Layer 4 of a small transformer language model trained on English Wikipedia (11 layers, counted from 0, width 128). Numbers have three digits each and are written without spaces.
A neuron's activation on a vector x is GELU(weights . x), where the dot is the dot product.

Input weights of the MLP neurons that the questions are about. A number n stands for (n - 500) times 0.00079.
n3: 588617432475435583640642313365485450537642590402419236378381500237559530435544635511445374500434588312381666475750410615418500358423193326423474430465541579554440581306334511586433538496546543709865638448385434529454291545549754569655686418378689541661632426530403551489639369602339359618556460500400394630338437572573840504321714668578445545522180368449635370536651573436562511482630
n17: 608856617608235510516137605347559549193563253203833517635343710396448658755655495329284500542443559363724170281632642511290557199541580335473249466295326272381432467541427447532331649829500171500511361464544401459296505632890412755323312500630650569706426352553632567767309469428646882624192645397636428217332610505457569089624748448627147394382548544728525888449764737452664602704531
n24: 421540672654571645448617407646525437612516500790542894209298392376568265605516516582635336358703442473492525661568706646532436633151574496328468349688460782666621664671580427504472320550711698385364457428242295436462349569414336414428344335552410590442326519484346762569426433534337423688440496362451512859642555381487471427591459687373504533705517576363566617483496405373483508414263
n25: 601227448430488711323402468440589357661452548468405553577559426319523365283523524420395496615566504462531612519385519433374720668333536451656500448227552592594623253551618564492627340658622227204600570582392463426605519516307301381759500472571642357353281586588750516649488492317337617437520500504842671634606321516279592504646646601467500528839488775496651571683496403356582371535264
n37: 355569658652530341539568387637357609724492598535549306476434573515512215460492763488553530614638504508655374477434511281488461488378567314690422237562354634300679460481651496418206397530380581389767313535423705362319584473627146576450261430651484535323540618177676784588409401295536529604609458329373592414476500445339709629608532446451369531678719536418578403450604616500504488519636
n42: 394513461475487542316456418504434496718665418378455256859616431483436185562445522952432621552241398442655395061649334527612350226555544471536350702580633517345284285585718709371565421582730473687491310619318622551426547257618487609496573410530377439487605268352444428516557635278518804636560504627692614466313708767660369647451664534663466608294500388628422543361419389496464702688543
n67: 576653437511447277469311609590635601554355402476613401336601424705569320552431638520225481488282584609492441379591635815566469322450666660314345631576491374304465273527624268477198378489217618546451378681485602745496466720488408496620636469523521323580569265417574469705646615635556430354562788336384492438544394484399666547556648611774431531621316374582608605626423420354609282443473
n121: 361630643567528481485435554554649636171456612688718424480490522703159412460408589822294453946816390387533490746664152583500631298462535398348602578409677525590314617366747411451471223444785475442135428543276390893449404264440134528655615349515500500601527376125456538702525462577359413900374409324260332763606669441661520534305500557520428569210720510758570593248630535411475371632646
n125: 579219437574642483642390576719314583588737451405338446473460342518439322684425221387640702357351482500517324478529594476411557831574536564398536575504525806390446699159177433451424599868441537658570387478554529522508325446776412790306601829292429666620575450333348662328446404163330359311607303409624544451348322731597532827441555413697659648478646458458658643198518642577278545526553
n130: 485489439381827375413535291347573559421561534308705475551435379590459333457541573554705361584407711625526488511426416552644496552660670580374413201620559496562439453537481638565458577367473583530220593639500532212637515496477489644285529273206680580539482511366405343604331679364668368384409623648627429496543357296331358706415375433711568584459722555657438417484560730477472249621685
n148: 693544372540441500370593475504737568407500451537394255387402638537661508415520244375648294290673559381619475433370638435284865257652550547691524408317410752391516479532455591504385624605655231617560736310408515323504629743400278730476558484533677624593542469554590560643719528444500552682439564372378500357665582658335475344609588299474265451687148734422504406628532299492589708325337
n164: 507572677493596472308436273625519553261313818504310480613463510471478599432659408396471567526507504295504426758633535492558507423403392681405580473231355489282474481582384592613581348569623565482350543590637483417299511640437482493431479646464392607545285490507676769349304568665575731489442428321510565372330374470575592511601683486366757434550429583732608299303478287615534641521580
n168: 876433419601659465512665496665545380405271644249425633697456432623504340368326569366441543303704656330411889426466581551743567343402439836496448365269482350459336292488313443440689431462328596535500512508410553531466705524557539302591583384591378484595665579460612386519504641626632567492524346602753276480632420532442589580418233653433583641547619583589462580384405562358425622147600
n172: 571643398248551496320558670541529575400557298557395237413552514364544593500341423480603547618516454672426198406752473586379460350824570627379661508384487476550585383492400683641419614500174546496721662564489500512561508183734333703440481428512670784404587686174447480511414374284525742635472452476507310597438733602221623460529277658758432415449521479368558403470580364525739582613729
n218: 449437358438733469492409360504301632413601500577591646619508386667713784508192298541606361597587455407372662771418477674460337602641272489400580556247549443360584463661401496644520403618447504650681340504564380512254504375577433325647568636671568452735582311662484516523690367500401669701504638578630641748802517581529216568443525700487468367430623438280519448349500213399309349446341
n254: 588737535189711402427512484551243504523258477582532612512426365442580383416592621634641553383489560586323748594366541347519481516386342374625341347431299492544722552531365586349746559327619484412586504627405482576360481457697362349408419361624480676468344701476636435584610633329692504630515148629435359384725638520480421496397198443741692543417516843578422504492489500287351587587523
n272: 545538603517544452430507571433496438493454804486438598366370491780403571613545528400559405762524340592627439531615415470616703526597568376405314312556644486402299753344615283528482529624655478715266497629493315476557438734543583548528444518482403401467612530354436507507461476563478444524391559390500441620606500403449436369590424524759723291541442387537180380246309348600595579664405
n289: 418452444347422510600543395479355626535475577486409770711552398272431699644524391578613513693377726253612574480516325581695611544558277540395570516442354574418493562397559430559454260328500638565386439493353569641523466683312490571400444458628596345478510622539434524539355466537507482631399483722630486639176460730558606679561493500390503254395429620452363350598448228479431550608597
n303: 466473539637640459701600348523631335396441434295674453388516597461274656452615343619443485433492656651625378734478448393422319347538765455593620551431556539616177464809716579434359461555337602286811470546365445312552726414496442606419401550384365618512598383386441580581335424545380352581643339504467290504805594547452532609341237531606384465470572706175619624374369428536747365542450
n307: 273447414515575410527528659465610400347430632484713384246597710692420392504637406425523646516386289466477269706706418414342446303731712622564600667442543652520446516306700473543473582599512343652760492477496442435581610364571637534584485747377622535472554376293581317711453485472233374634377580598461451666588541273692473457251540705512401395651227520488626291567298393586391457676500
n342: 638555414841512525453447295457535562547534487448589377461509720661584560522711500444362517410546465554608617463233558337683479550391621268309474464556105586526671145483411491543612474459583540391244684382708404408504790672678226363280552351436847595377608363224688626416841508460535338449436525279575567602407455500425439393517373349527475689675526708739590321454412093405536643616691
n351: 418399786328640577459744900743382452629481309547399135419203517334207537510532191269559760528354820464324396505608621441435684628450514385346407370409183247438230437696495697635663721804600597614617377619430374591447692668642408725500496486523583771280500627387300509413383678842557397605625290518500582375553364340471331938362310441515463467545552375500633458335307452509626344536565
n352: 599488233713565370467340664378624322608222492687452505496353411604537231344223453334685411643257716455577712610437540335801728509537504308400504421359569360599655308249450652458567517408667496620544504483390539310373459356837454545342524404404469648695590354449370628563699512434599425508546380783527636797435416581275585285672380430430438538573491692114548714419670633581430624598554
n356: 574602725403615647552637671486563304355533344332382458510704302495626272569397672591843344433319607367610749408522395440599777359240409446166580722284521390087183569528472787519833677455369332463331532799416238458357658338437458647162594528467505586651615763471609370714294574301666340481580556727421467500749748514837534443393495742425594462320791530580545647413537456366269375472613
n378: 454538543387414477635149477543657572362605562641476894623434596554561388544626570406534354558549675627398571492551250192481627500375512241597323471471538516464453548443608598686609571375286460371573375462493475729467188523468618481500522523438766297512333354504492348628653618683616622412465489386518519384504358390224429628516512470834538586723500597705430303817500568331287374616635
n391: 356364419244642371306417665473514620548357406361745357802273156637478384275619661622365693419570807642379541565321667703513456359596636279385606650575583617541420722592500401420657653610646486727299478425550379496593356428568390301416483389557641473780425353478562776525536561542697472526814303439550173407339537315789532656391404343285738572387386482585606727553702550315209265582606
n417: 373512583447652432570556422335476662461524261567236695705437278636442676273685240524408379646477335349462512530606526550633543575588687515528617658613388279488128476427391306570724524563704602527574496338562375515711604492595620451438478609403607721395302367611469681467500512566258500604145504466431481613670496552330516594504628416521283539824396520517466676521446416433687484367259
n426: 521420609492392454355416793366566580658708595826429305425685519795597668473364491452517496340678527558817217600448637326234641363715356282509363552492405643363418384361556235246517496651408415331450609632092516530419563244797525450696488667662387513420456423361418572464391319360527563521359648597496555551491532775407413357192712403672594522571482567655706388602657293557634658533312
n443: 557464555493599574500526536526319496478507675768451387578660487788428485496374636386475500569432410577613537539656304512377540508496563493326500500382408434325409538450255482435478574390604405475806408837217667643583536592559342560277459641471699661403602521801434414456518365458358492486464525567453521391691595537627540394296701564534342211631400466592389642410285608574262581394457
n453: 678500618618517634612313296331689277658470348277639481385599235427623279563607474403424312443487789584475609575371479651470624656538579413715603524516452614389535347534401317305252583393615703602377116393472423309332738530610445450401716276771350583536476390627262466272784597518616668274625632694396619629567536658518430318787403619455406552647659608326331586393325500553176658466659
n500: 546454370772496529436535586655413624372763448504331286645612374636432362380513669522340541258593509479496487300496574705509670414824456463442662637436481452535620531559206439543703500394636590454654517793572633542281538517670665512325322624671500548429295314561655310480539534541686726458526538462416449239451338552584083366026531310599593431538364585650541453445339843404295832741487
n502: 504524663520606371332354520541451429352577690512693178529452428524540694533325492492544449756409288324398398649794601496814536444385582442676637553455580541575573425508436292326500353573628601643721508584462527560699321252258369469488416448548283431675353576704362385508590421521417636739440258449575393524604729574588365642269620520614684671374579131684647597422659483349185603551408

Each question shows a token from some text and the vector x that enters the MLP there. A number n stands for (n - 500) times 0.0098.

" now": 607325610622314352373502493476565516437341480568606574486537518392464493508317425462411775333716387547499636418491492564375400454579517589544734549672300435604416596409682529526524440688326513545452578556595591499665402437492733504409606460575362719508441534485575462446521559452497404443455610583449703391494567464633641355488511400492303553523434623352361421532547405541438324433593
Which of these neurons fires most? n307

" Mal": 591601502691359362412373546612496538522501595683632445527550605416520572470329468568322620488456573686654544556345391476484411494431300595493638630663299263597384541445716570566501488591383466490491562557640611545640373338331613431444481434437338555449482705457452504322513391347568355514429708648512585454444480512386499510414623624473377452599469525379356376472506595689482383613534
Which neuron fires most, and how strongly? n426, at about 0.89

"ode": 592562432604429418588526492400387439514521453337446631611541632460614493453353405458343481483455481473466637477423461431349476462531361664562497680557479324666516660559730508490503419531509427463355415439500659565729362459391725465479464586604360458436459536475525334336425357466484407533479587512654763270411616339649587555613657367694536564315539489477567450439642608639479514407477
Which three neurons fire most, strongest first? n42, n17, n289

"li": 484603593608415442483414617516450458461601638384515591500478600423529583466445538538366422364424434494544540436347474545522427420515431614608569620743340404570466448473643470645488223577574430553411524440588579511729535435291580538404444481468335709462516622471469519314594696380446284563447620626461659209411663315485570512690577443563359447438600543407433459427684632626451433551549
Which of these neurons fires most? n17

" in": 574419578584443441500595523536561474360410491464449622526480638460617412351337409442371594395517398524576560453269513665411465523535430701446538619647426384627646685483599627495454389691423403648582522543565554449675446298471491753301365476534416590440603501592576459344624539454428388470403625523510751295513532489506598447434428513623487505494489534374383412527672574622269466342455
Which three neurons fire most, strongest first? n125, n148, n443

".": 556495579617512426403525595565573513510545490476384480550587519459505396370399545481525669463640527724454608457475438631391363396370388414393656591516392301765491576573642504500704470660491351522510559456481581510660337298307524491366426466537357611415457494472541420322624565414659466493417538492406703326618513256653524413655511652557437285570572505438419445523610609599530341409512
Which neuron fires most, and how strongly? n356, at about 1.5

"itt": 563681473784558506484443639372557417499552475533412604548445605679479642510374482413517772514539461571488602486352258499418357417587398519571673463581326296673462578512654474595632288671468535526440340585571533522643528476452697520411401463510281572397452595593510495275498463437470350502390537538549590318490516286562489338667625460605491468448545465474373505419580404625432458387510
Which of these neurons fires most? n272

" also": 588397523598311404395374564614556600420465406399564461520536446395527481457417538550506671381652502531460615480460375730347340404502249474411612512717228340555494507476707494599584322576325482465486602536597579554694226398461588541335561551583314732561402541528566530387690561466609517546450535532460750385480519339664589536443518431510445591403533510369415452470719463557481412599539
Which neuron fires most, and how strongly? n391, at about 1.8

"yd": 501640474703530461550470627387476406486629504555432552583373539468563692504457540383468648473617494647447544564508280574436441456548282549501654562605315275586478565424789459518571299672563458551407403614660515442720532497365742462407390552407360587446458630504568554383474493437486283553371578512504742334540484460397336377621650532633401514373457423475398551384488546623461386355501
Which neuron fires most, and how strongly? n417, at about 1.7

"ado": 680561452610472477559461567420508587399511536286356631632477637512542573424451453595335460460550455511469526457268452452460379381379417784543553638661460423626504543556741526565418416531414511514534410570546501530746447480322644528405441501461332489474514578483542327322424554404347319517510684531635698235502475361632630550619588575571584566418483412395512297476699584602452547478428
Which three neurons fire most, strongest first? n168, n67, n42

" Mar": 466608476709470412490485511398511410497448566509594558660509611429645561374451435551395523406654520612520625611458344603475480393458291556603609566695371464681537588413792485579559493615408478415528482488580651519736407401316654448555394428558455480495463738448422391290403445469475319660396662593501565375467578490325526570605492590583438497406418516297352431362501547673336346453443
Which three neurons fire most, strongest first? n289, n303, n307

",": 476515657655469400446428581521624503437542452507434446601624428407433525480422510536489690354510550663571543492366380612429521371505210490353626520633321241761471571673578525657557346716431407675572500568577508502517387331409477442329478523566489649457455531521499494364599457463557523561537581450476770328572493365494532482487499486612417473450437545414528395534692533574492329178515
Which two neurons fire most, strongest first? n351, n500

" CD": 481550437598471346594491483380481482515541529572497564560535597527499552468249447459377593546595514655636448480458473454334525494526286582388641586851283296546545541591598442406439356526471356576471609516511680555689323477401627428365382592575344580370408623613549449403516562418410462559406632477515662351519543548384687602399543625614496500419572427382492280488464554702446490437624
Which of these neurons fires most? n426

" then": 621419636669398468351411608605474494458425444568494517590428500413535367398450482536479658356573503600524643467450353675367517395364365417580600474704308324619649643449670602674640376691390386585514554589605621485620364388420618511449436512619420709380421562550611418392604553470523439473482481479549773312448560384544460457573534523445353645471457505329469310422564465558542419466431
Which of these neurons fires most? n351

" the": 629462611689543388400587531490522518423434535464568578468511643504507477391366417443494644383569511583531602423330528614417457499483344626476631569674307481614525552593777625473495428663469346523426487474467579587684542406353596481480466468434308669476513532485486208542517371487620300532346686512321808324482617537435680420438523488517408434416357613397504431582715458578413514426477
Which three neurons fire most, strongest first? n148, n426, n307

" V": 568533564773516399600429425446440430462544588688626440672460647466471531418345414452471625426515429619621623477422371542412368499518376637475581676700289343632575650460721510411508528525415436428444539426644560615622418392322698441368530385488429565516471618544593385398533450360398361581390648516456576437497518513290703508448445694480395534477511555418369430428567516755378439400487
Which three neurons fire most, strongest first? n443, n307, n303

" and": 437580649640444498445386588585554541475598416495501521615466514502492390407438436418476712426516532569605579409472478625497408446333257493498556537698305245656570629588642556606537345638472351588431496523602453537574306344445447540449423478586399630358428594571552405426510475486668350559466535519443885263537570473498489472469464523590352492490418541352533287575691619617602359468497
Which neuron fires most, and how strongly? n351, at about 1.7

" on": 500553461529443364416694562634527425449270472501584743603497557374581544294376400400388648539520522533519729554414506587507331357477415508545510549692279534652630513463449661642560346626496392548519446446543663413666351438419590540443426373519340528444478496554649412395560519541556392486472635500475810344534502477466635394423488545640394545552517475359403415553686474535406560344483
Which neuron fires most, and how strongly? n168, at about 1.2

" Am": 605641541735527403511450467516512623410462561599595506629560769549439589400346475599402649369441431685571582435331294438477394484472393530499777603695394364613539525539684616409525412625459565443454478561546506562595352397337505456316309447453395547493512783560528390380492548416424480562417687589357473376490491513579603473526517511553353457526402452358376362535536492737360397488563
Which two neurons fire most, strongest first? n443, n303

" after": 574535702576509347503472467505610548507468541478488571622584487315635480353368412452423699348554547525517659359501499579525471428433489558541583545567289480663617621427603640482600412719549344571496604459546622495635305323455560447355384334656456638439352605456665505365629455410516384546551516538367793431567471483538547443473447425554362571486404575376343323490613623542508445279433
Which of these neurons fires most? n254

" was": 583446570670468365393421526631515617467592489337564551536526440508483405468477542561538671434598551640642578442438262617372382507414250586513722513565216312717587615579699564563692319648462503453402483484564477504548402286399531505415590475608295656543442548478688560335574538432591375511376593524381620364611522398527527426435506553555481568437555440316339385484577394604486446348542
Which of these neurons fires most? n356

" effect": 544461525631395319447537459509613621419479484387629456607508634324562693449427461521346541464482447560470612500448336586474343530526500381573735591692359420686497617597787539552548391545364520528511562410444623411660322310321613361277466429482340577461445529507651400242548508334575492645470639508576697413449527407622490342497452431644362589468523625468460418518500538546580569517541
Which neuron fires most, and how strongly? n303, at about 1.3

"ke": 592579556656352372395446497422455578509441407564478608572448501366658559421476483313458574445612551515511616517317377469574487420569390614659601623630460326720590506580756507572555288552401439465443361545713480576700436330347661474531437455516390482423470470539542410332459393530323335479439564607584644259507531340491768506583548636583545641466483419381487444469719550577513330481520
Which of these neurons fires most? n25

" E": 576552582671486427567430498433465438403493641590463462527421656460514483478384468434348599428465440584497586503219377549521336471501321627446552585774242406627653631403630549602520480526518483464456494470703588651631523433253554535358441401433304651538667619495596342442607493475434476611475498525355623374472548442450771497474540621528350456509552567313478358429595570728463432394506
Which three neurons fire most, strongest first? n37, n342, n3

" P": 565525590645522403576447494418422458446613552546469446630460637495386507460352438467380539461505350603562514431367442576445494560374324753402626570692266351552579549474619417489525469565457354409411536602543652651739294461327571463305389518507403591449517701574562424367580482421476386540477727487457669409535487553334685629506540639513498405417532434420563330421561594848463470452532
Which of these neurons fires most? n443

" did": 621486533544528316336488582444569545446510459469505647581552493536511400412391558621528610362566523694656673550326388559429431415288413645570746549569318414621596615563632562589614454546439459467419556531530470549610344266447486502324516465540402628530489625523655518346763520411621544527481527582346653272480562334533452396488523554513420510506594406253414332426533406478490441356568
Which two neurons fire most, strongest first? n356, n254

"'": 611442627666454214407485515499550491482438554453522646470431456511575524379262431454410568387547425662608639453404590462632317463410391533551728590497371457621622465646815677502644423560655336516366581573518571461688449420487499475475618449525320465579427615475560545486469432441426440450411556499458859355484520484639505404573549507493341513389492513394512345628589567580426410416387
Which of these neurons fires most? n25

" practice": 609545602539434405392480393472530549458437480445575621569702570415658463484428487387385505409511633574546679487391431594433357443429441562484693511637252564604410527720777433610527471469452400560409607460489544494761309323289524417361602369527363710449558511552572450260588541333571505560531602481528812399400626392439470421524615543544403591535569471404432334470608506439439485459570
Which of these neurons fires most? n453

" C": 430580648741492435634416529354478371485518542570565497592467584523517588367380490523486592505564385693521549569355326661425454420599250657385562524755176363540600496496654542499559491601491452479565554585675563528608473471305492543317357470491383574430550707570575437320599518526377450546500580485430612355460521477357582498465536671546411386582467375395317350458615449746410472369533
Which neuron fires most, and how strongly? n443, at about 1.8

"a": 614590556761344487455380576453516498473501550444510390472545627456550532402458516508391604453570534594504573450263478683477394500414212693518598494635447262647454521516856517436527378562504421503530362548628504566572341408308697407392392500486366364369375609436526546363453515397363439579547654538621825410431446441574672492610599654569498553463463514440459340533683494548495474355561
Which neuron fires most, and how strongly? n25, at about 1.1

" itself": 609391535681406405374465522497533490604442439598613552574619550388523510333404455654365558426548459601511624460449412520502413481519242474550815567658309310564543546510879545516578371624475490556431529592481401522586336411462706403347472455582237600444413572426562528287589552463567417493418621523466801380508403366594544435493434591422424611415646578393415347626539517520486499503558
Which of these neurons fires most? n42

" of": 547592599611381362531423500458602535510281413348429552654432523444628462344394493427452591463542504596570612482443514587532408495361403469442612544574335378713719615570749579467513279739566387564432610396630511484653418372399498597483465374562315530525552447571541556425544459467516409570470688562472814319445558470463511427457479428562367496514281567366416415527716490620458548352567
Which of these neurons fires most? n352

" couple": 496517585548415392439601589595462554432605556420645506572523433490549478412445572484504673443545469621527587484388408411417426336432357627721682533694246432547506702590791442591556543510429419490549529535631535570591422275303642514295504439601360588475460654482523553377554554385584423540427614466469712324575520405490425457560498521484417502445523436440237373345480665522488337317671
Which of these neurons fires most? n37

"B": 537628523717425439575491546502520405508417536488542488666396595496641566514358400488392528468476365560558442437288390429445451578471296647455705692693415321504477518480784449453476410565432469510410556628606623550659251344424680508530416492461235482469507724585501499428509343416353365503564677498496675352393562414488719540541544604626540524451527529409482385451465628752443303462496
Which of these neurons fires most? n67

" mal": 620536528670376483453434421460489503620518468518534604642464590382524544470299411464384638489510558521752557585490329530451408397619433628498526589645278476681486581515656605576443445637515480439562581446453480505639322417315697406439413517460466614537465602452498403273560437333645382537425609622557613304469494406494737511364577540567213544624470452332381417390612494693406451537524
Which two neurons fire most, strongest first? n3, n289

" divorce": 563633466576494295413483374475555602564455617352673545574610543434604595499499536473471505484510621652585668536542466556370411449455320597539628416622339401590509537485798527579576431520412388463491571501542626495755263214272550408331491450548394628456384553456550530372522540348634536671315599443612720355497607418642460493514544437543487461346537395364357416328542660507526461462566
Which neuron fires most, and how strongly? n130, at about 1.5

"d": 670741537648384362450489527520634365456455450343591534722504524507482578464460488304540551337612548543586605471511416625397470504485389599450680503647358274622510543499753514492658328537446401460355513555502547512622406310387518382290506420432318483418388587454613524320615467520557562515399537526552694361522600346598554483587660478608449478383406376454383500485728601614424545430654
Which of these neurons fires most? n17

" Other": 470462571542399288397649479489533555353529582452436575520473562487526560503516489320409659454634510591435594452418467467338466493455383664355607621712381351534612549589732668561525439546358457434600542552709475682577403439316653541343423405483328635570466579462554389399627534379574486570455655427272720348316543413474391491568554413589523481553552480476277392609607619554487415411642
Which of these neurons fires most? n378

" is": 635403520732533387394523558580611593536520462420560567573410487392455471477396522564489631429587429661532586523338330603405242431478240542463638466535348387832591557563664536599567281492526542418507544467497520658590352385410554506441539545611224625488442622486570530326486625369674486540390650512387591397593494360555563439388477455573422679404484499356413424551659433611361470460461
Which neuron fires most, and how strongly? n254, at about 1

" not": 601456640595379420372445471454530426452530446505513610397517503528523496365304519624516563287585574566485653438291363692445372515424492551500614546646234478481504582520570469533606339646407535462437634514432553459670334409419489473340644457600333748449546476484605541309735404484682462559482546524460770321468622470677493410551607434505368606540595529311316408439530444593552543454596
Which three neurons fire most, strongest first? n453, n342, n24